Layer 2 of a small transformer language model trained on English Wikipedia (14 layers, counted from 0, width 128).
A neuron's activation on a vector x is GELU(gate . x) times (in . x), where the dot is the dot product.

Input weights of the MLP neurons that the questions are about. A number n stands for (n - 500) times 0.00057.
n24 gate: 347,457,558,626,436,718,653,568,599,467,487,474,643,592,365,676,533,591,515,712,649,356,470,375,671,753,596,386,468,570,377,425,416,593,500,468,385,597,390,330,253,424,577,568,651,183,468,615,557,522,627,441,403,372,440,729,586,573,330,264,281,480,633,418,431,565,818,352,629,577,864,724,420,441,358,606,492,269,339,298,758,616,451,648,393,701,335,417,656,271,556,479,513,524,693,550,936,526,521,496,537,656,608,396,311,629,423,537,459,641,465,564,437,441,298,412,612,665,557,467,362,394,693,466,551,281,662,681
n37 gate: 529,530,552,566,492,816,372,441,609,357,414,478,577,500,703,508,657,536,266,630,546,568,164,362,532,466,459,488,554,681,782,394,539,388,263,436,786,240,508,638,322,687,401,525,560,369,643,480,324,192,404,343,375,355,445,408,887,606,488,326,707,413,648,548,597,741,453,171,512,361,594,757,504,572,520,388,460,447,492,540,496,591,236,614,426,751,691,422,367,352,591,593,546,365,324,661,418,597,603,307,492,548,449,315,468,333,428,634,504,285,550,496,323,570,405,564,533,577,385,460,364,360,500,671,391,707,537,644
n76 gate: 631,268,654,477,523,810,398,566,624,409,717,484,421,316,550,493,657,564,394,368,535,398,676,511,541,560,561,389,601,709,418,591,511,454,608,493,556,189,592,597,402,623,577,500,574,445,507,601,675,623,569,558,566,305,366,649,488,496,315,719,385,266,658,470,648,669,438,545,409,577,385,367,387,417,804,592,540,515,284,451,542,493,373,489,670,618,450,455,485,296,353,560,292,382,257,492,561,441,668,411,654,511,414,504,515,549,344,772,323,530,489,558,511,412,560,406,300,253,515,541,363,637,522,488,174,565,519,744
n95 gate: 690,450,483,479,799,494,443,597,453,180,217,212,339,166,554,608,421,542,294,506,418,833,522,500,662,395,692,490,535,731,589,841,469,419,720,464,664,670,462,587,505,245,738,267,495,588,391,311,437,264,424,834,587,616,699,380,593,329,585,435,311,443,648,642,653,577,297,626,413,433,444,632,756,360,436,224,500,648,343,352,713,278,867,94,251,924,581,636,673,715,412,479,441,209,450,613,356,566,699,276,479,726,417,633,489,542,148,920,595,664,290,478,545,592,376,676,404,555,738,364,401,562,584,924,451,693,107,674
n110 gate: 701,476,520,638,663,659,201,713,285,745,500,640,544,662,438,686,528,402,379,345,119,416,369,555,422,584,443,505,646,379,811,528,450,428,820,376,455,400,395,745,472,356,322,462,505,486,194,296,403,231,529,667,275,393,647,454,526,607,481,505,610,464,455,565,456,448,374,682,273,445,554,524,314,799,736,371,395,603,490,649,203,282,566,264,572,324,486,466,543,417,573,448,333,642,431,424,147,262,244,611,630,723,271,563,561,359,539,519,420,744,403,602,780,662,679,716,674,398,852,426,141,748,621,490,447,564,430,547
n131 gate: 458,551,302,674,878,635,385,567,688,319,500,801,620,334,425,286,626,500,683,626,559,468,742,492,601,488,512,749,596,346,545,418,575,341,601,412,439,520,483,336,492,596,520,722,657,516,116,516,496,522,764,275,755,630,543,593,491,449,508,404,462,357,623,451,729,335,429,385,659,660,388,666,328,572,719,492,404,594,353,214,574,603,407,556,563,562,345,429,454,491,500,582,475,605,574,267,410,398,562,386,443,484,398,706,626,479,610,603,451,316,492,335,547,704,400,462,644,555,420,549,859,584,329,155,378,448,537,444
n144 gate: 508,770,350,691,710,379,451,583,712,488,678,757,655,517,429,306,533,295,486,570,530,394,606,472,286,276,595,641,482,541,598,496,488,500,549,300,465,763,567,588,500,513,632,513,500,484,636,346,411,424,483,500,542,268,436,358,244,504,677,371,262,440,346,719,504,628,571,425,703,424,582,572,504,347,492,552,508,504,621,263,607,531,433,433,433,483,429,549,274,282,360,389,366,317,435,442,405,453,529,445,386,126,696,793,333,447,593,525,414,434,570,356,333,617,774,598,537,664,584,877,613,186,427,412,639,507,389,675
n172 gate: 204,277,492,338,633,429,508,489,633,565,435,536,432,635,477,507,561,629,460,358,774,406,697,537,481,668,370,702,487,402,697,561,522,512,749,742,459,648,516,707,686,453,541,570,638,395,381,455,395,504,438,361,527,564,556,553,325,666,347,477,550,389,467,602,500,257,544,475,511,478,460,136,807,513,711,545,607,420,621,523,404,749,607,459,613,527,387,556,473,353,611,519,450,319,573,311,580,559,373,437,379,716,615,150,394,367,587,538,702,393,316,339,478,380,354,644,378,431,452,428,552,448,576,621,398,486,664,580
n24 in: 366,368,477,549,393,663,873,727,652,526,386,389,555,434,149,534,435,478,444,491,769,353,423,411,646,726,597,470,451,401,383,311,361,429,595,376,672,504,353,410,418,478,581,643,719,248,543,487,685,533,540,567,429,266,359,707,763,450,404,318,344,390,608,375,320,485,743,439,555,521,747,618,505,370,236,778,632,448,313,422,627,634,524,551,404,531,201,364,723,336,496,321,482,442,717,389,701,505,717,419,387,582,437,445,262,631,170,566,413,395,463,514,318,464,273,464,395,608,343,526,320,483,868,625,635,265,552,560
n37 in: 563,472,704,428,396,563,462,547,645,522,656,298,458,769,509,572,526,650,598,523,781,614,523,706,214,500,504,180,358,740,824,753,538,356,360,535,707,461,478,437,325,748,350,455,673,638,453,483,565,586,464,330,500,702,325,591,379,972,619,549,693,496,566,565,550,776,805,452,521,379,445,491,595,733,464,327,706,482,306,504,438,414,385,509,555,571,482,597,572,358,543,86,460,437,341,661,469,587,630,473,443,553,381,572,434,381,788,748,804,469,358,104,379,446,655,431,584,559,633,474,431,336,426,591,495,677,606,584
n76 in: 311,344,271,539,568,557,602,396,545,444,570,467,628,415,362,524,832,608,717,255,389,164,550,466,493,317,451,582,682,617,407,378,473,578,576,435,582,463,550,221,583,518,680,507,490,452,588,369,582,677,707,465,504,500,446,593,416,547,336,468,394,608,414,249,615,407,724,632,405,497,456,442,369,500,549,579,463,340,354,434,469,630,368,611,497,486,464,535,436,511,331,309,465,566,574,405,801,392,327,507,445,410,482,433,476,591,475,465,326,434,595,547,460,404,419,388,521,404,693,610,408,497,445,514,557,475,200,560
n95 in: 633,527,448,365,783,593,391,582,426,510,300,310,514,200,507,578,481,555,454,635,376,668,618,367,685,469,484,621,373,494,458,585,419,440,613,576,510,633,629,680,584,417,614,347,500,545,357,378,478,595,613,672,490,452,578,529,528,598,627,487,556,352,570,490,497,449,304,598,497,405,514,584,406,418,415,334,588,623,341,506,631,488,658,314,615,658,420,554,407,581,532,614,371,454,476,500,451,503,674,614,593,471,595,440,532,487,409,819,519,721,629,436,454,553,531,697,471,429,557,510,468,500,468,503,607,618,474,716
n110 in: 381,786,156,412,491,314,774,348,760,433,421,451,374,702,555,556,525,504,870,579,504,123,736,528,569,570,604,573,357,451,364,500,512,453,434,622,460,452,517,176,488,470,375,581,349,394,545,504,688,689,568,369,356,607,336,590,346,491,575,732,454,512,487,447,603,625,707,612,741,378,322,621,531,737,316,390,605,401,610,388,529,515,464,729,409,441,394,504,369,465,476,371,470,496,421,357,537,366,576,560,455,393,759,432,735,745,724,300,417,293,716,616,394,466,606,496,496,733,694,648,630,378,570,355,722,334,425,315
n131 in: 518,355,570,575,269,661,491,575,474,339,696,703,464,482,482,688,621,582,118,412,545,597,321,589,555,455,369,466,736,792,410,596,408,513,299,453,671,441,482,558,478,655,525,620,555,385,356,748,359,199,518,355,509,255,364,483,874,554,483,434,571,513,574,620,191,515,558,271,361,695,532,325,909,471,736,203,517,543,429,392,443,565,589,412,442,588,540,583,566,225,728,522,394,537,729,364,522,361,360,375,801,517,414,554,487,435,410,752,513,621,304,428,742,460,417,420,417,537,318,590,466,785,440,851,411,654,674,445
n144 in: 458,716,271,475,654,376,473,415,706,468,652,770,687,532,385,421,550,322,500,380,529,493,529,485,451,409,626,586,451,410,516,418,437,407,537,402,460,768,459,574,569,510,494,503,374,340,583,438,420,449,500,404,561,291,543,432,267,565,528,408,414,448,318,655,464,654,644,395,625,393,526,591,439,407,434,454,598,431,548,450,610,532,452,470,596,468,503,483,318,428,366,428,554,375,374,398,431,396,525,565,450,366,676,685,407,569,458,497,415,384,509,445,390,589,663,639,585,548,546,593,580,214,447,384,565,531,415,583
n172 in: 140,346,284,446,529,428,540,421,708,467,442,587,341,525,571,559,610,786,577,282,631,371,733,436,403,754,393,576,413,464,553,595,437,416,682,624,391,675,496,534,667,525,676,697,621,364,500,597,536,442,584,404,450,504,355,536,263,551,336,433,479,560,434,626,572,353,571,429,476,652,444,41,768,568,673,649,428,308,471,520,372,737,744,468,492,566,441,541,471,287,568,516,304,279,409,342,763,734,380,390,378,622,547,219,492,504,733,488,823,471,523,331,628,404,352,628,406,399,508,435,488,592,476,429,382,675,668,560

Each question shows a token from some text and the vector x that enters the MLP there. A number n stands for (n - 500) times 0.013.

"s": 387,444,489,536,405,455,480,557,489,483,543,571,545,475,440,575,582,630,462,454,378,513,448,285,520,605,546,499,412,522,453,340,513,465,480,506,479,515,562,383,548,335,533,463,434,428,331,474,458,542,582,456,594,572,582,335,537,539,517,143,557,508,405,469,463,396,532,369,547,454,474,431,530,443,605,425,493,452,472,538,592,535,521,654,550,600,460,489,489,505,487,494,433,494,298,510,483,538,517,541,518,355,510,491,528,507,483,631,614,432,548,470,472,466,490,548,530,679,441,249,541,531,446,359,467,525,483,520
Which three neurons fire most, strongest first? n172, n131, n110

")": 511,385,516,440,557,455,457,456,425,382,560,654,610,492,491,553,527,582,525,540,567,554,487,556,506,343,453,553,302,577,650,491,530,603,426,499,460,487,555,586,481,558,571,535,663,411,454,463,338,462,525,505,638,505,462,437,372,486,462,467,478,445,370,384,490,407,560,347,552,391,567,647,480,627,516,502,525,426,692,553,352,481,386,654,647,449,466,484,612,501,498,492,467,509,263,579,517,509,622,501,512,450,621,462,465,511,433,439,557,453,487,440,551,422,414,558,684,360,413,385,509,364,524,453,457,569,462,489
Which three neurons fire most, strongest first? n37, n144, n172

"y": 467,443,462,484,513,483,459,450,394,449,379,641,448,487,403,503,425,522,483,564,547,508,432,363,395,511,384,538,594,536,498,372,407,528,540,432,413,428,462,487,527,510,545,455,430,587,334,432,460,426,494,373,563,499,518,404,558,534,541,362,531,487,471,326,471,636,324,408,489,516,463,557,450,491,543,344,661,386,458,490,607,472,501,576,592,719,487,443,507,490,588,384,538,466,483,524,586,443,350,644,644,552,431,469,475,610,505,482,600,328,471,422,494,525,483,559,402,403,387,390,531,508,556,430,545,395,523,452
Which neuron lights up most? n131

" ": 598,616,374,452,255,312,301,561,491,485,438,465,553,392,375,519,447,568,421,448,525,675,473,483,444,530,560,648,401,281,582,535,520,514,528,542,542,490,482,413,438,513,552,552,434,389,674,385,505,462,507,518,768,440,322,573,582,486,451,321,624,461,442,576,494,669,529,441,540,601,560,470,479,455,412,420,474,466,462,478,487,645,476,393,643,498,555,519,467,530,643,459,533,447,530,508,549,603,498,455,512,529,580,478,512,517,476,532,440,385,504,498,565,423,499,555,583,418,470,423,426,532,518,490,410,534,544,563
Which neuron lights up most? n110

" hospital": 480,344,473,510,657,459,408,449,418,452,431,425,616,505,400,429,527,439,382,559,324,759,513,504,551,614,480,616,656,423,438,524,400,502,670,521,468,534,588,733,525,531,545,562,625,449,383,424,467,533,530,429,611,473,468,445,572,503,472,461,503,441,357,482,431,451,466,314,563,523,429,424,529,508,419,506,552,635,515,428,558,550,357,504,416,528,491,412,589,479,488,538,519,401,511,466,536,624,492,588,424,549,466,534,445,476,484,514,448,534,561,597,611,702,693,572,479,576,462,326,466,564,597,405,539,499,688,524
Which neuron fires most, and how strongly? n95, at about 1.6

" by": 516,469,468,475,469,466,408,548,483,448,564,641,581,499,362,580,338,611,429,340,530,482,475,561,504,601,294,520,406,449,488,270,557,513,558,425,613,512,496,244,618,476,586,532,488,431,342,520,448,482,498,521,457,482,341,470,622,436,572,487,434,444,613,448,520,617,520,301,396,479,507,573,542,550,551,431,516,563,507,457,639,408,525,618,729,493,555,549,397,506,504,525,561,511,535,625,541,582,467,546,522,531,534,413,484,541,593,553,480,579,446,615,587,595,591,556,528,388,411,459,531,335,491,495,484,586,459,641
Which neuron fires most, and how strongly? n131, at about 0.55

"ty": 532,406,446,333,529,571,458,594,351,367,464,653,512,471,436,485,411,574,463,668,489,469,472,336,339,557,304,549,644,514,470,520,466,498,577,429,543,502,496,396,538,361,479,542,602,460,403,393,434,566,442,527,461,552,698,366,482,500,486,505,542,522,454,437,499,551,452,471,535,515,576,540,581,464,506,420,628,485,441,520,594,526,434,511,558,717,485,469,438,501,602,504,529,435,427,507,518,497,330,593,647,506,520,526,444,635,544,606,535,386,671,552,507,448,483,539,540,363,291,433,527,471,505,413,488,469,412,568
Which neuron lights up most? n95

"A": 500,424,474,484,482,569,549,536,469,436,450,543,414,441,331,512,513,515,566,576,478,650,437,419,471,547,395,379,521,478,596,524,538,565,451,409,521,456,509,504,378,427,627,684,404,683,466,531,534,538,604,378,616,384,671,597,482,460,465,442,384,465,405,559,473,564,465,432,490,432,413,574,258,354,418,397,638,543,592,572,529,574,531,583,532,541,489,527,445,493,455,640,527,570,433,607,554,391,536,558,532,478,485,415,433,514,375,636,515,552,659,485,507,378,612,568,374,469,430,382,580,610,404,403,504,521,540,545
Which three neurons fire most, strongest first? n110, n172, n24

"8": 497,570,495,527,498,655,475,503,465,407,509,470,450,399,508,543,557,428,406,554,507,635,610,401,378,460,445,580,538,541,472,515,642,423,555,489,567,595,537,478,383,523,592,445,610,458,567,411,399,412,522,564,480,408,407,551,512,502,502,490,587,463,312,359,574,375,462,489,539,492,493,486,485,500,521,341,583,326,565,597,550,456,396,592,612,473,564,384,498,617,592,546,561,432,452,613,611,534,590,527,497,540,414,538,486,733,497,435,514,438,432,506,521,488,560,502,539,498,436,502,598,375,501,446,504,575,468,705
Which three neurons fire most, strongest first? n95, n144, n37

" singer": 395,449,470,544,468,472,416,415,467,418,338,412,574,425,417,548,514,514,375,595,431,582,516,569,449,526,366,522,682,369,505,324,445,606,462,505,554,565,588,585,669,486,444,463,505,443,542,467,408,492,628,555,444,494,524,476,569,524,463,445,560,532,369,525,355,400,561,473,462,415,516,407,506,479,272,550,550,622,509,498,370,266,372,611,583,531,592,479,418,615,528,454,511,379,423,470,554,424,543,564,484,499,646,507,367,541,495,489,512,404,566,455,708,587,671,525,541,435,476,545,485,388,488,662,425,584,485,598
Which neuron fires most, and how strongly? n144, at about 0.34

"\n": 425,552,393,439,482,366,499,525,413,501,401,785,591,458,384,542,470,518,362,626,489,482,478,429,520,548,487,494,256,360,553,406,510,516,556,552,556,540,385,494,645,624,596,507,430,406,568,523,526,520,474,482,519,523,509,399,260,537,436,453,511,500,393,504,573,499,479,556,446,470,645,565,512,604,529,603,537,485,460,485,462,501,179,538,687,394,502,442,505,534,577,422,482,629,535,615,493,433,548,516,544,576,589,420,489,478,406,401,474,448,539,576,542,464,563,563,545,497,547,445,559,317,521,390,422,550,563,641
Which neuron fires most, and how strongly? n144, at about 2.3

"ol": 346,477,448,412,604,306,560,600,565,503,596,479,445,391,474,531,388,436,532,711,430,567,466,365,558,584,291,574,472,526,532,452,596,544,518,463,479,508,443,624,557,559,546,366,583,480,367,495,574,577,325,449,500,413,581,584,473,552,468,485,482,517,538,287,448,545,523,423,541,443,417,557,415,297,469,371,599,441,570,379,532,454,454,455,535,633,542,492,544,424,574,450,571,467,477,471,557,576,537,561,404,410,394,488,439,427,482,501,388,507,479,364,471,505,530,599,398,508,533,258,488,453,512,369,425,564,503,540
Which neuron fires most, and how strongly? n95, at about 0.94

",": 553,573,505,484,381,505,526,473,596,471,338,530,612,444,445,489,390,537,411,221,499,507,327,477,546,466,440,447,405,508,437,438,553,579,510,564,462,479,558,338,463,353,528,483,587,419,511,497,510,481,448,425,523,392,399,565,511,531,660,548,467,342,409,343,460,638,491,290,559,510,513,522,499,597,457,509,527,530,600,514,397,485,163,506,812,486,511,494,546,521,500,426,576,571,485,562,608,575,486,451,547,412,469,552,450,544,468,422,655,457,574,382,560,546,519,502,383,521,423,435,572,524,526,478,604,497,430,459
The two highest activations, in order: n37, n24

" the": 385,650,509,496,530,486,422,551,468,542,463,519,416,501,467,501,404,589,595,380,423,404,495,458,533,512,519,529,436,405,451,322,475,446,573,517,409,437,512,394,459,362,540,468,510,477,399,497,514,421,542,499,517,557,475,518,442,468,543,565,408,436,561,484,543,427,499,156,445,524,485,518,422,604,591,563,517,479,623,503,501,541,370,530,513,380,563,410,521,482,609,386,608,518,447,570,577,495,395,485,451,490,512,494,485,639,570,884,372,478,510,571,523,184,542,481,406,378,426,600,606,483,544,395,458,518,504,481
Which neuron lights up most? n76

" and": 554,512,552,382,507,489,437,499,539,403,390,679,582,532,323,531,675,547,440,373,500,469,286,531,501,618,625,562,318,367,476,468,525,410,401,403,476,492,572,437,401,507,524,499,537,326,349,478,560,366,557,421,484,500,508,554,525,458,557,525,521,341,502,496,544,400,503,207,535,473,593,478,429,539,449,505,543,545,559,465,555,409,477,499,670,475,590,506,466,520,524,432,530,480,423,534,518,551,476,457,522,659,524,475,552,491,536,664,450,351,526,516,554,608,515,503,375,497,366,564,627,359,435,468,477,582,396,496
Which neuron fires most, and how strongly? n131, at about 1.5

"5": 551,527,512,449,525,608,509,584,461,414,435,437,397,442,414,533,521,445,512,492,460,534,588,411,441,445,580,586,584,548,510,461,586,498,540,635,551,494,564,466,447,436,544,554,628,440,496,473,372,449,440,530,521,490,316,617,452,463,486,531,559,438,343,375,604,426,488,549,589,571,472,565,431,518,545,383,550,477,519,593,451,543,506,477,537,506,530,442,436,600,656,542,535,437,463,642,658,573,396,510,642,642,661,556,546,635,465,443,494,573,449,552,594,397,526,484,537,465,349,499,616,451,510,294,390,500,493,662
Which neuron lights up most? n76

"7": 472,508,428,433,458,565,455,586,431,463,550,438,491,380,444,642,584,460,460,495,437,532,575,514,427,463,543,557,604,496,475,469,616,417,587,550,498,556,549,457,293,508,591,521,609,405,537,481,482,477,512,510,453,386,313,553,398,515,478,426,510,408,303,295,537,437,530,483,634,553,488,534,470,490,565,393,601,478,475,611,439,499,442,511,593,580,541,430,374,616,644,642,490,444,449,591,666,536,483,424,614,574,527,552,480,716,521,416,526,526,459,512,534,474,477,601,473,578,459,478,523,367,548,438,429,524,510,637
Which three neurons fire most, strongest first? n76, n24, n172

" In": 495,481,518,496,517,385,603,454,526,518,449,600,549,429,489,475,491,517,463,529,508,674,518,523,576,538,320,401,309,260,459,519,600,391,458,510,411,504,382,371,522,402,578,371,483,528,552,369,513,427,606,396,555,560,413,653,727,537,556,435,534,391,636,421,525,573,487,477,478,629,461,531,368,646,634,464,670,463,582,555,526,455,341,480,598,491,521,596,388,551,387,430,508,547,394,536,594,529,624,484,420,654,590,538,512,451,486,424,445,578,634,609,494,458,603,545,409,529,524,432,624,535,540,523,529,481,499,583
Which neuron fires most, and how strongly? n172, at about 0.15

" was": 368,515,605,556,418,572,370,543,621,435,306,440,547,546,561,519,550,514,473,265,396,498,478,535,504,450,473,512,485,303,546,397,430,462,492,507,609,391,448,370,408,553,447,606,564,376,483,521,376,424,433,438,510,498,437,612,723,379,505,549,539,553,367,498,523,619,510,388,495,468,594,730,515,646,477,502,532,555,497,447,501,487,322,700,589,415,512,445,543,459,554,577,445,488,394,537,539,504,410,547,467,623,528,537,610,503,581,595,378,523,515,734,482,504,510,554,517,504,521,304,573,443,461,428,616,559,539,519
Which neuron lights up most? n110

" \"": 444,495,512,484,249,319,303,476,406,544,393,459,557,431,429,551,497,755,419,429,476,688,422,548,546,510,338,607,445,422,550,584,513,430,542,475,472,573,422,468,488,462,494,558,379,382,466,484,459,563,520,440,444,544,508,523,630,538,253,408,370,500,458,531,561,448,522,434,489,544,504,561,407,498,564,541,458,475,488,492,525,567,258,526,682,459,566,471,542,500,421,605,544,503,534,542,464,563,536,485,507,596,536,466,537,523,479,537,538,459,460,696,544,382,491,430,538,399,359,499,568,492,525,672,506,508,436,409
Which neuron lights up most? n110

"nan": 391,471,412,416,665,467,468,524,435,407,407,419,698,456,476,408,674,490,568,710,446,516,552,444,488,601,355,589,393,572,478,384,543,400,493,542,708,499,425,528,531,543,468,674,460,417,272,409,423,501,619,379,567,490,520,564,543,562,455,526,526,549,528,372,319,484,460,482,527,407,618,622,609,466,611,491,535,546,455,545,558,566,464,391,602,535,451,499,529,534,666,485,598,498,418,498,675,504,374,433,575,366,486,380,467,548,520,620,560,476,495,508,642,511,495,443,428,563,430,495,458,439,533,469,503,528,476,617
The two highest activations, in order: n131, n24

"&": 506,476,332,346,384,373,455,548,468,456,483,644,490,493,606,602,551,522,508,598,394,567,417,438,547,620,409,516,486,680,473,628,575,513,501,550,414,471,634,592,569,359,420,435,373,376,525,509,504,610,512,422,401,365,580,478,371,537,413,413,355,467,477,529,469,508,500,577,512,375,471,429,386,380,398,400,592,476,632,449,557,570,401,539,589,634,575,403,390,486,541,478,518,470,547,647,562,572,663,716,540,388,591,479,527,509,439,561,548,507,456,512,593,377,672,498,398,532,428,561,532,540,501,520,448,524,580,502
Which neuron lights up most? n144

" in": 459,486,516,491,506,397,456,492,475,496,449,534,509,480,486,498,447,505,457,475,510,655,411,579,535,519,285,394,315,174,519,495,562,421,503,480,522,573,507,370,473,405,608,400,424,424,513,447,469,425,565,536,505,525,325,511,683,511,484,422,472,321,662,380,524,580,548,260,445,549,573,423,435,542,526,483,589,517,716,588,460,427,420,525,596,531,557,574,339,558,478,434,573,506,418,593,552,533,523,391,445,547,509,550,534,471,546,662,543,460,560,578,490,617,585,571,467,501,497,388,563,400,512,445,543,478,468,656
Which neuron lights up most? n37

"ur": 318,425,321,525,532,535,466,497,508,437,478,387,480,426,523,458,540,590,432,687,443,459,557,401,519,561,552,436,503,519,547,673,516,580,554,528,465,513,494,504,529,454,445,547,564,470,379,515,531,511,496,462,587,339,593,453,470,509,284,405,476,379,625,468,447,452,561,428,486,400,459,459,561,417,520,344,543,596,482,479,649,486,372,502,557,582,549,353,455,639,593,471,598,626,539,483,599,480,281,544,532,315,509,611,547,458,640,591,403,526,591,526,434,474,565,544,474,601,539,302,530,525,576,454,372,498,468,527
Which neuron fires most, and how strongly? n131, at about 0.75

" personal": 411,451,676,488,580,534,421,552,439,426,700,472,459,535,489,499,529,580,505,534,506,572,483,545,506,537,546,436,576,418,404,586,358,578,581,508,385,434,541,701,697,475,450,473,499,505,526,466,363,430,424,505,529,455,537,453,436,560,512,416,528,383,322,545,356,496,570,375,466,480,539,434,535,457,493,414,607,434,763,482,543,595,425,569,439,455,483,445,537,521,491,473,710,444,379,485,486,532,402,510,553,584,602,607,480,492,563,623,234,507,582,411,572,480,515,577,419,549,488,408,418,470,484,602,376,458,537,478
Which neuron lights up most? n144

" every": 361,518,570,461,431,618,492,574,482,532,551,589,434,536,424,609,424,591,548,464,436,475,446,603,472,511,310,446,453,444,384,492,429,559,436,564,450,504,470,458,558,362,439,630,481,471,526,624,585,538,556,445,542,501,470,468,610,557,529,471,467,464,496,489,609,518,447,394,426,454,370,594,236,650,596,468,513,493,547,537,542,551,382,458,563,461,415,309,436,494,649,550,566,309,443,595,480,456,366,528,419,460,437,455,468,445,533,538,354,447,592,565,546,267,422,588,498,466,475,553,594,594,575,325,581,481,380,452
The two highest activations, in order: n110, n76

" test": 425,495,512,364,652,434,384,568,474,449,615,497,504,555,365,499,453,421,405,503,458,757,484,433,467,666,442,568,577,476,556,602,483,489,625,550,564,474,512,525,613,376,577,549,589,451,503,504,455,589,412,468,643,554,582,502,512,410,491,414,484,583,501,515,506,469,551,334,570,396,456,482,490,594,351,557,506,494,663,550,411,516,478,518,435,595,491,463,393,638,384,525,603,503,533,454,376,590,432,665,391,566,431,466,593,451,376,646,351,515,679,609,423,666,421,507,489,472,521,370,511,536,438,435,447,477,600,553
Which neuron fires most, and how strongly? n95, at about 1.1

"-": 417,448,280,472,406,346,465,598,441,476,423,588,402,533,454,577,658,520,458,278,426,595,370,433,447,555,502,451,508,448,621,514,523,414,486,516,474,625,517,477,417,426,573,465,365,393,546,438,533,652,469,456,503,496,406,482,550,529,450,462,431,513,521,467,384,612,371,399,655,556,627,560,574,500,524,420,529,428,545,491,536,473,312,445,805,388,572,490,438,594,495,398,511,465,520,490,591,497,438,599,492,474,638,493,505,412,552,418,388,533,402,512,559,323,546,468,495,400,536,487,582,458,538,496,479,559,471,611
Which neuron lights up most? n144

" of": 453,498,581,408,472,337,438,522,447,469,565,597,483,466,400,502,551,576,390,276,490,506,437,455,585,637,202,470,260,428,443,546,539,395,550,546,375,445,573,374,430,427,533,505,628,363,518,458,488,429,582,496,450,446,306,472,536,472,491,525,480,451,601,373,539,506,591,348,488,594,479,515,522,534,494,440,472,538,481,540,586,519,429,522,601,471,432,462,537,569,517,411,695,484,409,589,639,546,365,509,566,470,515,524,578,538,717,683,501,531,470,531,604,527,566,526,507,393,523,416,576,428,422,454,580,402,450,612
Which three neurons fire most, strongest first? n172, n76, n131

".": 550,503,415,494,389,623,460,607,465,536,477,411,476,555,524,556,582,531,486,526,408,525,426,529,535,541,623,559,313,505,442,356,554,487,508,547,479,459,470,361,514,583,574,513,573,288,392,585,354,388,481,442,536,608,390,558,428,433,428,555,524,386,580,443,363,453,516,435,583,458,450,510,503,583,495,507,445,493,652,442,495,596,415,547,830,427,471,390,544,495,450,447,490,469,464,727,565,446,567,468,539,461,521,505,575,453,558,326,511,378,589,499,570,353,518,483,544,396,489,517,599,556,622,413,511,616,436,569
Which neuron lights up most? n24

"1": 519,629,565,558,441,591,425,533,462,481,486,453,463,460,459,571,552,429,481,506,555,599,502,432,526,451,468,471,522,378,526,540,592,621,532,542,523,626,431,581,402,538,474,410,511,504,560,345,466,462,521,531,579,425,568,641,578,530,431,449,574,445,354,402,559,399,616,534,547,653,555,530,503,406,486,320,514,471,626,493,507,603,424,504,739,628,506,513,480,684,653,369,623,432,490,634,462,503,544,574,587,657,504,416,472,589,519,576,522,559,464,564,433,390,470,599,524,485,484,475,607,380,501,578,470,472,558,629
Which neuron fires most, and how strongly? n95, at about 1.6

" worldwide": 461,379,627,491,528,608,401,619,460,568,519,494,585,431,412,539,535,469,606,660,487,548,450,579,540,577,622,616,643,400,492,408,464,506,562,490,627,386,468,519,488,337,641,394,428,410,569,479,559,533,529,434,619,573,524,392,628,572,530,396,516,409,342,590,429,324,552,266,503,566,499,500,484,582,432,425,475,541,532,560,380,515,407,550,442,478,564,534,433,683,439,448,592,588,447,550,542,476,465,349,506,525,553,460,589,580,549,567,447,498,651,371,620,497,559,620,355,445,503,464,617,557,509,468,547,599,561,560
Which neuron lights up most? n131

" long": 444,568,608,302,414,564,523,570,412,540,582,585,522,521,519,458,553,479,559,468,437,611,529,486,455,554,533,473,550,245,353,504,496,362,546,516,527,587,432,510,537,355,435,468,525,352,502,454,625,489,524,498,584,327,517,396,649,673,408,468,562,444,450,556,494,532,439,403,550,548,582,452,502,492,427,583,570,448,583,539,470,593,372,535,545,563,438,565,457,515,502,645,516,216,614,495,552,467,471,443,529,349,446,461,536,579,481,553,476,387,602,508,605,483,596,593,616,616,386,381,624,480,418,456,551,602,566,514
Which neuron lights up most? n144

" Sweden": 537,408,500,435,518,510,395,436,361,538,413,564,622,305,407,579,528,498,642,639,546,439,379,453,477,568,411,532,523,522,533,378,508,397,468,554,651,489,448,487,478,394,530,474,511,465,492,467,460,535,522,396,549,458,598,329,611,665,449,455,632,436,359,460,522,354,441,352,602,467,398,548,667,551,437,428,380,608,540,531,411,532,428,584,465,485,693,617,412,517,602,534,515,486,443,516,697,392,510,395,461,683,542,503,637,580,486,681,553,492,525,528,526,545,543,502,482,542,507,481,480,528,428,545,501,662,617,547
Which neuron lights up most? n131

" with": 529,517,526,408,390,512,456,532,553,490,508,606,546,492,309,489,446,514,446,335,364,528,366,598,471,618,353,440,364,487,566,277,672,424,518,481,534,528,492,263,597,454,538,547,494,465,445,407,500,521,407,515,467,397,427,514,654,573,556,465,522,409,607,504,419,526,544,178,546,449,532,489,497,576,604,431,493,585,547,441,514,428,412,568,571,574,614,469,443,565,473,429,566,463,517,569,505,560,553,362,544,572,613,517,512,561,636,715,431,490,611,656,635,584,561,556,579,528,447,414,546,425,507,533,462,494,476,556
Which neuron lights up most? n37

" American": 334,348,524,391,636,535,484,484,582,499,450,424,466,473,363,649,502,561,576,599,418,553,441,495,497,491,279,489,677,437,368,483,435,439,494,520,576,478,498,546,562,282,485,457,447,534,501,430,442,413,435,497,508,401,253,520,472,542,562,544,441,486,458,538,428,339,495,376,674,333,395,458,505,419,445,493,481,525,518,501,548,461,421,406,663,400,526,468,522,417,483,515,540,662,490,548,640,472,442,518,442,497,514,462,697,583,519,613,376,567,580,485,504,471,461,457,443,393,580,613,641,404,455,488,435,645,510,573
Which three neurons fire most, strongest first? n76, n172, n37

" c": 548,615,515,500,469,308,540,665,586,530,471,528,464,499,425,434,534,589,522,505,589,768,495,523,445,497,416,527,511,511,461,507,549,491,590,606,459,596,668,394,411,485,393,451,508,443,473,549,595,553,580,377,483,440,489,535,571,518,305,529,709,424,524,527,411,510,460,492,383,491,484,514,446,494,521,505,465,495,507,407,475,636,455,581,523,431,489,467,273,429,448,597,534,452,562,500,454,677,288,517,532,565,584,557,602,552,487,609,519,447,580,480,577,454,553,582,503,378,527,323,476,441,504,417,396,563,507,631
Which neuron fires most, and how strongly? n172, at about 1.4